Layer 5 of a small transformer language model trained on English Wikipedia (10 layers, counted from 0, width 96). Numbers have three digits each and are written without spaces.
A neuron's activation on a vector x is SiLU(gate . x) times (in . x), where the dot is the dot product.

Input weights of the MLP neurons that the questions are about. A number n stands for (n - 500) times 0.00095.
n0 gate: 612728388605543349653394559510477565697372541555568613622623307430464546419724438409563378392396606609336431484398556414424406527532571477575488453257497303591477510796346552576532459701607449536446373410640516627454332628656474406378507545275474503433530452487468533417535550385461487207
n35 gate: 504708667322451330512541508574600346434496449488337186599455334698443424620565275616492382437708365409740258703454326594532716332404564431661439692504456669548411508447508611406424586553468638508362520476560544673541808329504604696365843673310692544451676567644440447578484195496294488357
n40 gate: 305507431405345515521660388478390384485540510521620665654580385300558418450417457546791640266539184546361400727403536569273458377595489568539595456467504333479311641507325380478574434460514284482626322468539271472442681568420603397655666479470464493664543357540294604336327631467410500489
n48 gate: 584405386529504554577630751696376368631512347541567468674618579622382373604272534384550754430616596463381478367559594492368545321463356610436539298675355423556721545599242478492601576470478544459412357824519508379504377492665302683485306485457477864462462496393448224608438492488662451299
n62 gate: 551405468711460536645707615608325563492681314076558444439314571607567418182654387597683579363698523650392474547443429243413508230616627528379485755520492622602484558599596623398547447453546454355332574554703445527333461658560356496581729442336496426476437352540558374244341676391441324465
n73 gate: 374611519419561457633719339508436471844488482675455500567423394656504538657233621492692584592699478336539347470547375634500463462354623394356539320477507471666323698626326470165459474534242625307600466867745504529481601428531421613630427477385534470593355485423508511573544550551314394313
n89 gate: 293682246533470444357236513539433269633410329583504476447521382582360621741657818662683766312354335360607504428452496534416658428537376563630516617543438459521538479492767206715429553808512471479324625500416408496547558297564384413792403617412475496487470402300446846539630466813387727587
n94 gate: 465469523388727281537686646376436413574387345642403580452681481545508349564512451624728393578655332493648324393425500462412440307620507328538198402421444445602500417481664406320334812500801489587612534534633375541504809630531330515713546492754385546388462589442523584558349605461489736594
n98 gate: 751765166469614379474620422754500440556598395567487682571248645686660757401751725334638796637536580326611439600392577473455603541393749577486736612631683623202559415432327223577352548573491438228558586746500509605399666591380504621451756361571573437218619738518504755385259685706577572464
n99 gate: 418567731451614500477760488192565478365735613519210671629473613527469388400449735734650582511504530489524612621834508543516354429634557519488584456764492395434735534449553511644431732664301609496511469435481500402610431480532477481705516381504410446626614541535204710437444563921508504393
n102 gate: 417543399570453533469231496711361524485489243500486545535370557566406578525662383493435335368383465528383469543689489778662694482609388277507476563526634622486667246522566486442429438590521736471476514383639375542598468212576613705447579262373561774427507601504457611730559471567514686422
n104 gate: 425583621375513542641433592609459218555737340541403504472375231443575467667492689316219745327488528399681345488701624475293533504671391662533434491376508548504258488504569463483365357284300392343423385561401422588659598338521525467504725615694329348450834456567197500828715433534616463292
n107 gate: 595287583752658424557631543743461489608287701315635313615413469462630481492374473624615681614419515254592293429698586338339396405569477535652541649536558447492500300748569392453446470394257420563584508512562629345476655768591817539454559384088445391381622413413554669444538353460484453562
n113 gate: 528462306483566472577653375643452546440697590645655776513351476678417514500611462714528603350571557483227583579464679458438381587419443559421571581521561470438524541214695672497697556424622467397661367473234298480681564431423452334635462459464379459633503310528606603566457542479548390419
n127 gate: 463508320532594213610290529352359316198641382456456481496459443310537520752423548344623614575420428627748590411542776655402600533556365553472427767262572366496460317309615325370536535716572590605623395764593633578553572561529568708869361600483745653653525425471504504409277479446613387636
n130 gate: 688397507664518417408455537433475479537373479356428563636678474593360482428540442714493474504710568267522539566481676507423446352291486621635531455342299816343347694313647324335254454669428337478543696442674547521703475390556373703525412377363658536746478493448518511697461593523558453586
n131 gate: 709530686290572454779626607350507300338743445567748403559378602437394564396435541575477477467489430441419551674625534565508221504678474455759525702387515551485553407337437745557567762557601529357515455560414346504424250625466582664511473747488352425519237387336507519723558577531526583344
n135 gate: 650570448338406599493630563595558533447614745561500520520426472500353617493319486798472604540390510745426360375547659385510599630408534535493412568450500500597517405545723524538517717524691688503571362599555321497339459726461387658351521658493591435447507433683565566563430856242576521537
n136 gate: 526791659564507320454507275426438628933597373529446472539629547293559475471710525504544485557724679751459535570731602404496529441464475482558586670590698543416642629471464414709583609416680592482521540569478504348696583419496431590629684413439482496377445691652457588292673403424325544396
n140 gate: 359680569433427329625473565411481349287275669489601500582416652404527455305263417369527675182267630269469580496633329458454560669399284443364711410586414544383443478527667444313462661576463596591393489545737534629500650614604571534455531413381347515550400327285447348774416612645576549422
n145 gate: 582418600353574526686459597687244305669651511453460539669705448353652515547448313660567659421474330540556153592428577433278329340348334470390681318515475489507559489433428529618547692530554618504629423467621592386418518441702351657446474296377463683485641514642701567515642358648507415525
n159 gate: 606687445364496569521402453504433500810439381483562342219304390772547383442644710525633640582266401251560407449535462347263429564471380377744484234413583520256408330475446330207496341649321361816331571587521353488398421551740554588711517588531406567526325705312714568797508470456508319517
n178 gate: 207658257535604353600541658646496322450418452513737543395446536478748487522469647217627491369580680412550440545435612680599474260667539625602652362284592682393629438635465351338522328379407188469143638315189589777568425635455451690469221416276338442427667691301580406586258495763272612478
n179 gate: 477530447456591604251592523542612564442597306604433698611469447710386481682428710552420394419310448615708351500676632492409318531422400451391283341725240825605455489333714622424671446697355482553419388455631605358382317401446422601541356511520417496458470438401339443473311488543590605251
n181 gate: 396600720519496280427665520464642335508671538609660492612376726330600721751524437476387496581406271663411492225611393504583758596500648615547440529859640758571567406428651734580437412596606546247504591512598547577432508532556359476593804394665588539391412381625543556552378351725413591282
n190 gate: 261829543425543461287395434422412616680500738308489647545562772549427489599878466519578708504508703485520677485480492685550470453587526615553547528623357526611481436454489504500583626639386481557283428651668760485349458504294576432688523511280863622539577533512557546258437414548481661387
n191 gate: 575338399416612321694565547576567385620555393721598589556597703608378521662604599465449507681666462539507562400448421558547451301560430532429426305805549729336599444543612672403377417529553711365524596606308336524536482378558465578612507479414378425402565240677829543511679406496532489367
n0 in: 445296522428374673564817456478289580564361628424565338565470467439689518435426682384429548529576453713594210367527434666434551481363774695515399557360431479420522684334611558338485557511279382452697405489226646479652489541660500529568356475423415537511385582452584507571394276750610518659
n35 in: 432653351332419307554589323537381375329398419535720630551411304586315694480480631346771480391381743524516273392314576436544445581500535516743636603558602469476476414612773677544646523536539023687699428583698404488278457368512579650645540540429673579630371612391456456496531545364719528449
n40 in: 398433590561626556496449232476515241357400542381504549561334858287437368746476357419504512473685404377424406578209379445445589579327534520407563500657289455360659481351550611414658316375569277477553488388655597205610631602508546581725689473268425581480496224484620657579402488472543297496
n48 in: 704568409339545435347287523527519699462546529589541432610428493712496817378443552426599402434455691482680554590267425783316533530275511515627535689450493478478616589379445286519470554410448737470313470644452694522523400658473374389585303407774511425553542678382783553397431599593616725404
n62 in: 549577423520735327293349512439620336492582519058701412331358263598443620306496696488557391172711535461447392435529464476319452459278402500524454554699437640620260642540579547536587523262480379488484808488400376554443425758337552361516569504571278652533464609565500569414465598799580544346
n73 in: 633583496553689712610666504437608216763352360519324526347311551523425620565480632519626492470423630653587234445508504508340327405331515351314621508371297613667442531535142385598577414633338682547682535685295302485520427524417384573447315442520684376567343685429430430694436694520438590450
n89 in: 421414382588394344182338551508450515301208591408588567366744582435476504639555380438318426451589366458516736457504480791637619701435485445651500592528799806644643427633504807371384631371335648613367655335550636447319681586445411519408488430561453570587358402551550398361372425403582512600
n94 in: 430351484557786751477555265330458474512631451538553563413673644454371716412406589685587426421635470462548507465424224214325673610557256430655339568612477432465836511652500733453462507816715398640458566500423392628618431660401661681641492616362301535528559349500550387433534634372512461431
n98 in: 683560606405674595611641257483521508405327594330765888665679365525317760487615445450534737438596666454621695504430538704513467594467430695420380522417678656492655205360434517313387451653504561496747542500408437516402517534363483454463457433579649660234624418307341661302256685243732433670
n99 in: 635518460606562411567346756577392521478437546368436490482661630355511327579464518493375794387274415496345650544493616737511468617511443540565698478642724363659468489136631557547446483591561489724355565504615489458438546471515396715571081464560507428393540468636539475493423452466439767500
n102 in: 253555370432614448762460307579349567512460515469404343542673516435492574384437419423536480659569462534572387711371504441441646642462626586644529408725492534356395485198409573484026496637335610465553349777446652394500465261357546465496543527244527667623512311532369610687383429520508512841
n104 in: 642362421450583383530643709576411337796540337281392650511520743714496325523504640488369268492601588738200387594427657326598473357847519590543300726512492553562418515638477392339399572492392397308431512423317418447393550520548546523458393582680472710309583348675488563735387468407574367392
n107 in: 536638532378571568645456342516426656544544568396573676450524641630634403318528453694456386359461592431676557512516575354524469528550554374722541617431461713356773585594695381425465243591268299242664426345605367538611322598373620628400322380328551707408488363516368351636477424245480101589
n113 in: 528655268367430328731394423404566497311414348421586400572486633667451476376518379424514756497510572596407480454453510567325445549514640346469342648410716595566403366472578541686776524468652337545394635655493291473415586286511510541630486469416584229479630558454611574479524656370381361383
n127 in: 572511554424547700507219453504588476544507538524430279521629567441690422332546143567475350497581490535304250439570493586550514349759267553709695504416510472496592486411549385421560586671584690624382362581514532493712454621449458440277439489411328465406575531450514368363287626313631447524
n130 in: 697270750539524644344342468333524193484774450653555538598642308801440281563508452516553516407544586551516331315434472548304800492480469480524613694591370523480456476629445586428532342560390492412367428374432564632807445400459441666500270552650516448708359492472833576728454419748592460295
n131 in: 440370474453433667432511478519284370500561607424377875420735563489530291690589383452290478554379413398394404404607485314578365597380160459261601420435395701537390445418338558437533525474482414478360522518570467722429668537718478358601712533323422669692612489695599563519625417603511485445
n135 in: 362671687449382322747549304578592362545372582460639570338610367524398524492431640524451439543256357536467659472609544207666643492245587427375588350512337719681649619541539472545153512346380715500642661735319476496333460760365572628646463452344626416360423253643472561541570693316379536365
n136 in: 463478644722526380429775374369649545463624564396417388597533280507445343504474416587615386589351518604601313496769687662467406574493342555825583534700457397588602284493564410585493288205395539591396361663718409408500667526474377562572511438305530445332500628704587592563401519583401548486
n140 in: 482717710622399349577478511562447690639456500602679582360341518503525521380605689482634457479635560437361624493630392633277595388489644360468392544426282521521653437532549732554521590406564792557297432624500411663420748691529670695535309521545395664617514493562411299369372642467579428507
n145 in: 488365389508548569412272353480316455444468542574372459550520433554556461695306563258660445500523295500452310421826611401445473348500419322484429476423566290555621578326577345583484318349512752779673684624543492225317438726492395422577615371755476484656631611516711575640584512463323150527
n159 in: 571429554371446538480400542487443461391576344306484394351717611597504336419608676410863475716626581642634623388244335338417711479411698545406593670241488656504545480326516565529569286272374532516552361321570574512562622541810769545145483798625666398525404392521578306550627462653685652581
n178 in: 371154405538617452688387807670564264539610629201441648584699628684388398335729526555491612429576689374448484749287551530543475457521698405748431544575374650564645492427739412750513508504365350389450445361428427284379525556561441686437560487697500624718747342448487556147351461522483158327
n179 in: 456507471443360654294441537507359476757695472554378430400699482254736609493489475460744434532276482593664683716436431290621482430374554603525748684436364411420482478537554511324449338397514617613283584432663456500589543537374424507489382192641485456619386309530355474422616585557555668378
n181 in: 356598590492754683319598441717550485441611440416568685443571403409539589607535473527567706376435310702480511418508395484426458492668508589701306380524553605342358500519636405403293478765703440129515531298519624519719389512410431642428699876492535581421664594449558407283407662508693500340
n190 in: 418300594784704512247524437472646338575607605527347563378363527686383427462297577508764403549423306462655448578621679488508538622236340426554511600528237496577539343570697519508404429539554346694553365642346438526704335379366546872652488304581543253425688413484554543457429378572500391462
n191 in: 454275607507313628342611561538624400724485438459292648389466610430557504683500462623347485529212444478631493595633515485648563622418634758353543379714533533116658459329674586785739526363425698651389451511331481471439635424381384597715470639449584481577508478653519709535522615402477530440

Each question shows a token from some text and the vector x that enters the MLP there. A number n stands for (n - 500) times 0.0067.

"her": 587700513467223610368461589620519771488525493414523265370377388475507508721476565469388533520636441356303639644413381310488582544431450611549488525475318546385605465417741453552597518474491432423416347598433615473431484393312672536413483499441475572570507521724387507443537349571560612504
The two highest activations, in order: n73, n145

"omen": 593526614403435835551593328465555671309347501237374478439535507509495663505505441531608424496565658465454601505698566426566575606274572405592576521643691653669660454484653382661408444606544449303431327292551433543444560568503494614614509545633480518492494517517514398535498432420552479652
Which neuron fires most, and how strongly? n135, at about 0.48

"ire": 605689492322429673559405522544325831441751520533571475348374434464385499724469476541476501622618506318403539440350686474537496685424400543424437506662596567467566792568597343474441544308523477463356423396465446400503530533544604574306466502562473558431257602606499490359511604362578426608
Which neuron fires most, and how strongly? n190, at about 0.35

"ime": 707562645397545370585557708467459548663547626429444585442405514575346595641562586453478392649613485518451674684349531406590371690354518410397656631584714634500755476664539546499565491646530473487261529550620375537462350519528493568431424515425380565468524446487505526572644402598514500742
The two highest activations, in order: n131, n127

" She": 459596457407447443479535470512577518611328439586343533663558385590514386586583487657762473511513336419493236640462675330369623656533473329624734674516494372399429624280529599384449439569488491430481510490419412663643444577576491712480585484533571431599450662616449565519561431408542460346
The neuron with the highest activation: n35

"==": 550604493495598538530469460248457532521526614353447689448469593383409369508419659502425530341424514674451382759195228521532532412641441516458600453620544471638446565486544446403612534448564460779514496522440469507388505585480654512689743563353480401558286523492379324408473455572599664292
The neuron with the highest activation: n40

",": 801338463503590592511515503487312545689524550583437661649439382401520502676270379440601448621514377196413556593282650505566566538466548501570439516646584465654576693493545505477407534463388597464534610464598600527526481507569663581526466545505518525414331668541566354547505538605580468368
Which neuron fires most, and how strongly? n48, at about 0.94

"reat": 688594399591523730403441335495512588408495606432457352588435535344510786519548470466556591613307573424257493479600339330485557436495664547411464424716628639643560367665529466579508555588605425526421408463652630348688621504522645490433366761402403599545379549526589608439456630451400491560
Which neuron fires most, and how strongly? n181, at about 0.53

" G": 502580476599490559343471552468520521574326799497351373631708471441442605552744338596555511415479386431614491388322544472507595364613496592497568503709629598509509477445482615528531528435535346313641572393353348512665593574426525458495330674533339447436469421464592416594573578439611517531
The neuron with the highest activation: n89

"am": 499326627383310324467605624435455519505421460391553568454473365239601581445544616584674346472565526387617565487670614517464558519497724721402604381477601575456535604616516627425485539488637591497410391556399642387355524576509438873443420720609509458387405477471602563540347538482366457540
Which neuron fires most, and how strongly? n135, at about 1.2

" Le": 408532449429372323529556361540597663571579442456365619492526414534532550421747414542540394334563553552379537421210527503511491693457406592447537435438592583748525491406512581444539518487705615417458569456441386496727404575521517684486432628344392436673498556570629537566521463642680393432
The neuron with the highest activation: n113

"al": 290521481597636489241599391496558602523605415588482379486499496437444363450548682399536628530391509452504485543506702431539468484571498568461394526668670453589565545657518480638597658556794424304316556555312461398482666493525479590453415331570425509417490469422330366603389449861408439547
The neuron with the highest activation: n136

" The": 449489540467547587367419534610668703515367530502304481520578513488439466377481594546659569625386578599592375537396383422433576605429549487504656492439593599285386818629493541507514534554502464634643541601640504586888346521645581695646448624463547624506507378562520621627606489281655439365
Which neuron fires most, and how strongly? n159, at about 1.8

"is": 386537342544475481612427544671329639287228500502515505493614456567366518487576456494551411413583563524626198454541361443471454561550524376417650482659512599520592644705518498280550662610291517685523544515552535475584677649620507631481669576503818554423456565431524404437513468447534544651
Which neuron fires most, and how strongly? n35, at about 3.6

" to": 558372423501457636398436488639433357542420396409526692443447459596579572625194384415554497464415455412430351518376432539485543340419430513397584436402449463625375634445634412556465420655565515832502456559485472570709559536454289509497391531475588490551469363545456497452627493704531480388
Which neuron fires most, and how strongly? n145, at about 1.8

"P": 736761407480285599441489488556443579640434767389550513450440386341546359488578510508451259499447646627430468580405468520411465652451460477516399373448635734512509431633616453574456385490416459510570303451408627470357315630520593421418425471521492416554381469559700561440682646514631567443
Which neuron fires most, and how strongly? n135, at about 1.2

"ated": 654586617568574422483633532634176465644656697391604369471342486542415391393428564424512456588396417545345424508376503498583513429469539714511536645501514502583595373550519429604468456537612518401602276501300418445492366519483516516402426537578363558461354409578324503581685330827361564595
Which neuron fires most, and how strongly? n104, at about 0.44

"o": 549591508529271531549624396593444667329410574533407487685451456644516461359629456445492357484688600527417587313515495464589715769589469483477470608608586569546369687486432435456425504575688480490397508341563499352465662532721494717439637687491470474371385678459485371527506512352609469482
Which neuron fires most, and how strongly? n35, at about 1.1

"t": 360560379551615509497496512771474626695479681405504480548545556734357630658597510470415479354454293401603453492425494462490574546530472515616489626506450632585399615650435529465464627589689445520417551495516574336446716251631736431505402495560486348490552498502467369591706434597443636283
Which neuron fires most, and how strongly? n89, at about 1.3

"ing": 669393530471441597497578522658408334584305383355505640636484482366346596577356519331476539503331321496429530538422450364604505454564437557458568549465429467467338302488392579586526647680543460534620382746523285526644464669519388443265539510449567417501650477658451452378638417663321521489
The neuron with the highest activation: n131

" Cor": 320490546395506465500655495514697542655437475575404505316551382391408589426773356498611354434584560558528556439369483436494559410606598408414424419508687589560479444506487552406491482580555544591579488625571478586636613453393336655526519459647356532568523662510656655573471417660730511454
The neuron with the highest activation: n94

" as": 516445463471513556447420428498432362607332388404439703500383414638585460569317470392533404545317458382426354537389476453570510392422459506340608597425543411567216760457655360585448472725537571608543464481301496502678525654579296524326519423423479456585508484616522559362736540717507531429
Which neuron fires most, and how strongly? n145, at about 1.6

" f": 397594477481557431483560534471487635639117572308360489501472386608358508603601463544583711545507456465447347377310577588413502501533424566558276593564507591518419350530413698636674629473437557469721523396351360520569617396402636418489510633537321329391517485563581408447667457411572546413
The neuron with the highest activation: n113

" M": 490455642579598420400546609397474377609338600400432618714477366379361530625777357523482603299558456404579560496377597478462511584495472500466461481555649532570514414550495504563552473572405547396589592420401345518599507264426481517534357512583441428547337255521519513504595611538589693360
Which three neurons fire most, strongest first? n89, n130, n191

"k": 646604331551355454464500604503377550460477654485595456615474378438492474574699455390516467430688566363329473467503525286613437451378685431519634528640496586503653555699443485473363493606526473403508350578489611345597467628593536627364233472463359442471257469647614393502457569364464524618
Which three neurons fire most, strongest first? n107, n0, n135

"x": 588558316546381578599472573509569724558505601404532515481287495417315672501652544457494338516607551453538545603608532354449327627392591443609449606569561616516640732489396359517420566478429757472285552560496502276541342461495508451639470378489404551556467427701630626511439403530622421526
Which neuron fires most, and how strongly? n62, at about 0.53

"\n": 642525470498731549468386426495337427630405508541291705687476508324608358487450465384559542489470409506595351611545611469453589494458607708448640615513391390473479596678495510407629311570709353587623599367424308501755507419586497595540558606437639549640480388387586530415432385578735627452
Which three neurons fire most, strongest first? n40, n130, n0

" W": 501547447565517546563439385672409714505334720481407492654626483361419435497704275421509559257476550388372429457467644426491480605545365605671512590549483467482514349423615582466413492606623707354586454537434312418572464348517627548613295515503406330415407373560575489389668514445584524433
The neuron with the highest activation: n113

" Reg": 461392614581509330456453477426360552557701496379322316501451427402366517407562428424429409506551546312553463607441386393504515442562493593516243313586601565370514518505636645562437663408607674371474598583446460424647452287536365508525354326734385514601424646332583683435467354621590334437
The two highest activations, in order: n191, n130

" F": 484520514454490434440597517545514637633285636355333477480533385442336526636714483504473680438625456460470379344310629442454533576546442655558260533520441688530408405461480609475528559460554522445710538417356349453598483293314556441592413544556473304468479623501562386367737461466588541463
The neuron with the highest activation: n113

"s:": 545591626592512470476393541586502527546512475470226577569343418539531391458205543361466346441486568529518364401520420514569507467402614496557646467418519523532557583408601384515528643411457527471541665474496664618592481441398480546700534515547502527601393442759398540390594375726568642456
The two highest activations, in order: n99, n113

"ad": 473438715567597431457525538640232555647440538470487463316335518679372622493534501500479545512471491486661452465580391624314401553473580396557393492752585352476600452442447471616549476457402640589460293701396364479602562523440411722260472430558303503494545296495637335426543372585555387606
The neuron with the highest activation: n48

" a": 445617567407516508460447440685412665492393510360496456514493516641306302490473472456684610634508483445549388652308515416405486425578540394394717448630718509549408666514596597469443677683390522644705751515475494514729404584540537500507370382352609438632411395539580582647520402484421635373
The neuron with the highest activation: n73

"os": 605553583718518649379593648390407457453468620400535602363300338551370458409529515509531484739463713449479559580464462426558526429385546494574539436436564402703694395408518607654483729504433323454456376584275414503236539502510278518566662484425325619510552530437565339326418469530633497488
The neuron with the highest activation: n62

"oll": 498564598395447467616542599485500462409300543502509499647415572534525496466619526376534407542558519521355465254524541231516598516447675320461663473570658313367443429441477554486339515423604414529355258579554462511571461347442455691363409521534267495561484451338413405511680511305371414631
The neuron with the highest activation: n140

"en": 621643452664510658540393529657281642552634538210565569360503148543370630469453382396529637466375549557293617561612427428469422627397502449509451559461540381550435606480469514679437489637470410538603328347194448464443477519445580430415397552543542567516688551527488445607381478586484515585
Which neuron fires most, and how strongly? n0, at about 0.45

"end": 367465472671523508308385564626410453409615322397546438495381424358395422581478466452572634519321347561518388425546468504575492254315392611656500426533395466549415338530495668546553710512537552564383387535349441409464497557335495391473371748770477501590719423557430559373655335662499517444
Which neuron fires most, and how strongly? n179, at about 0.67

"a": 458556433516366348457426474596363618351620520432370440605298478380491401413561578434416414710693563405555514562632658511608709580404543599583529368715485555680516590466369547590425425463469669359489340579433500265386421385413550578530352563467563361394412560556328716488529377633543377441
The two highest activations, in order: n136, n102

"ou": 494545460427499476343320426573464581484436445323334558431499438688596382516595496463635397473770596465576785394442350495565365688598379418483496513356492641289614531413513228412537515475599455461356481519441606404595398658432496588525589527300502509502623649440525351432438457595673602481
The neuron with the highest activation: n159

" of": 741509513549406648418510641596602285512631409461440592503551435539551619715270464348408507535519550533499406604193353483547552443315454537436614372506537413679571671450579429523436555626437690699504452439570457590612376485575464615566424514541564517561399445727543526436561474674555542427
The two highest activations, in order: n48, n73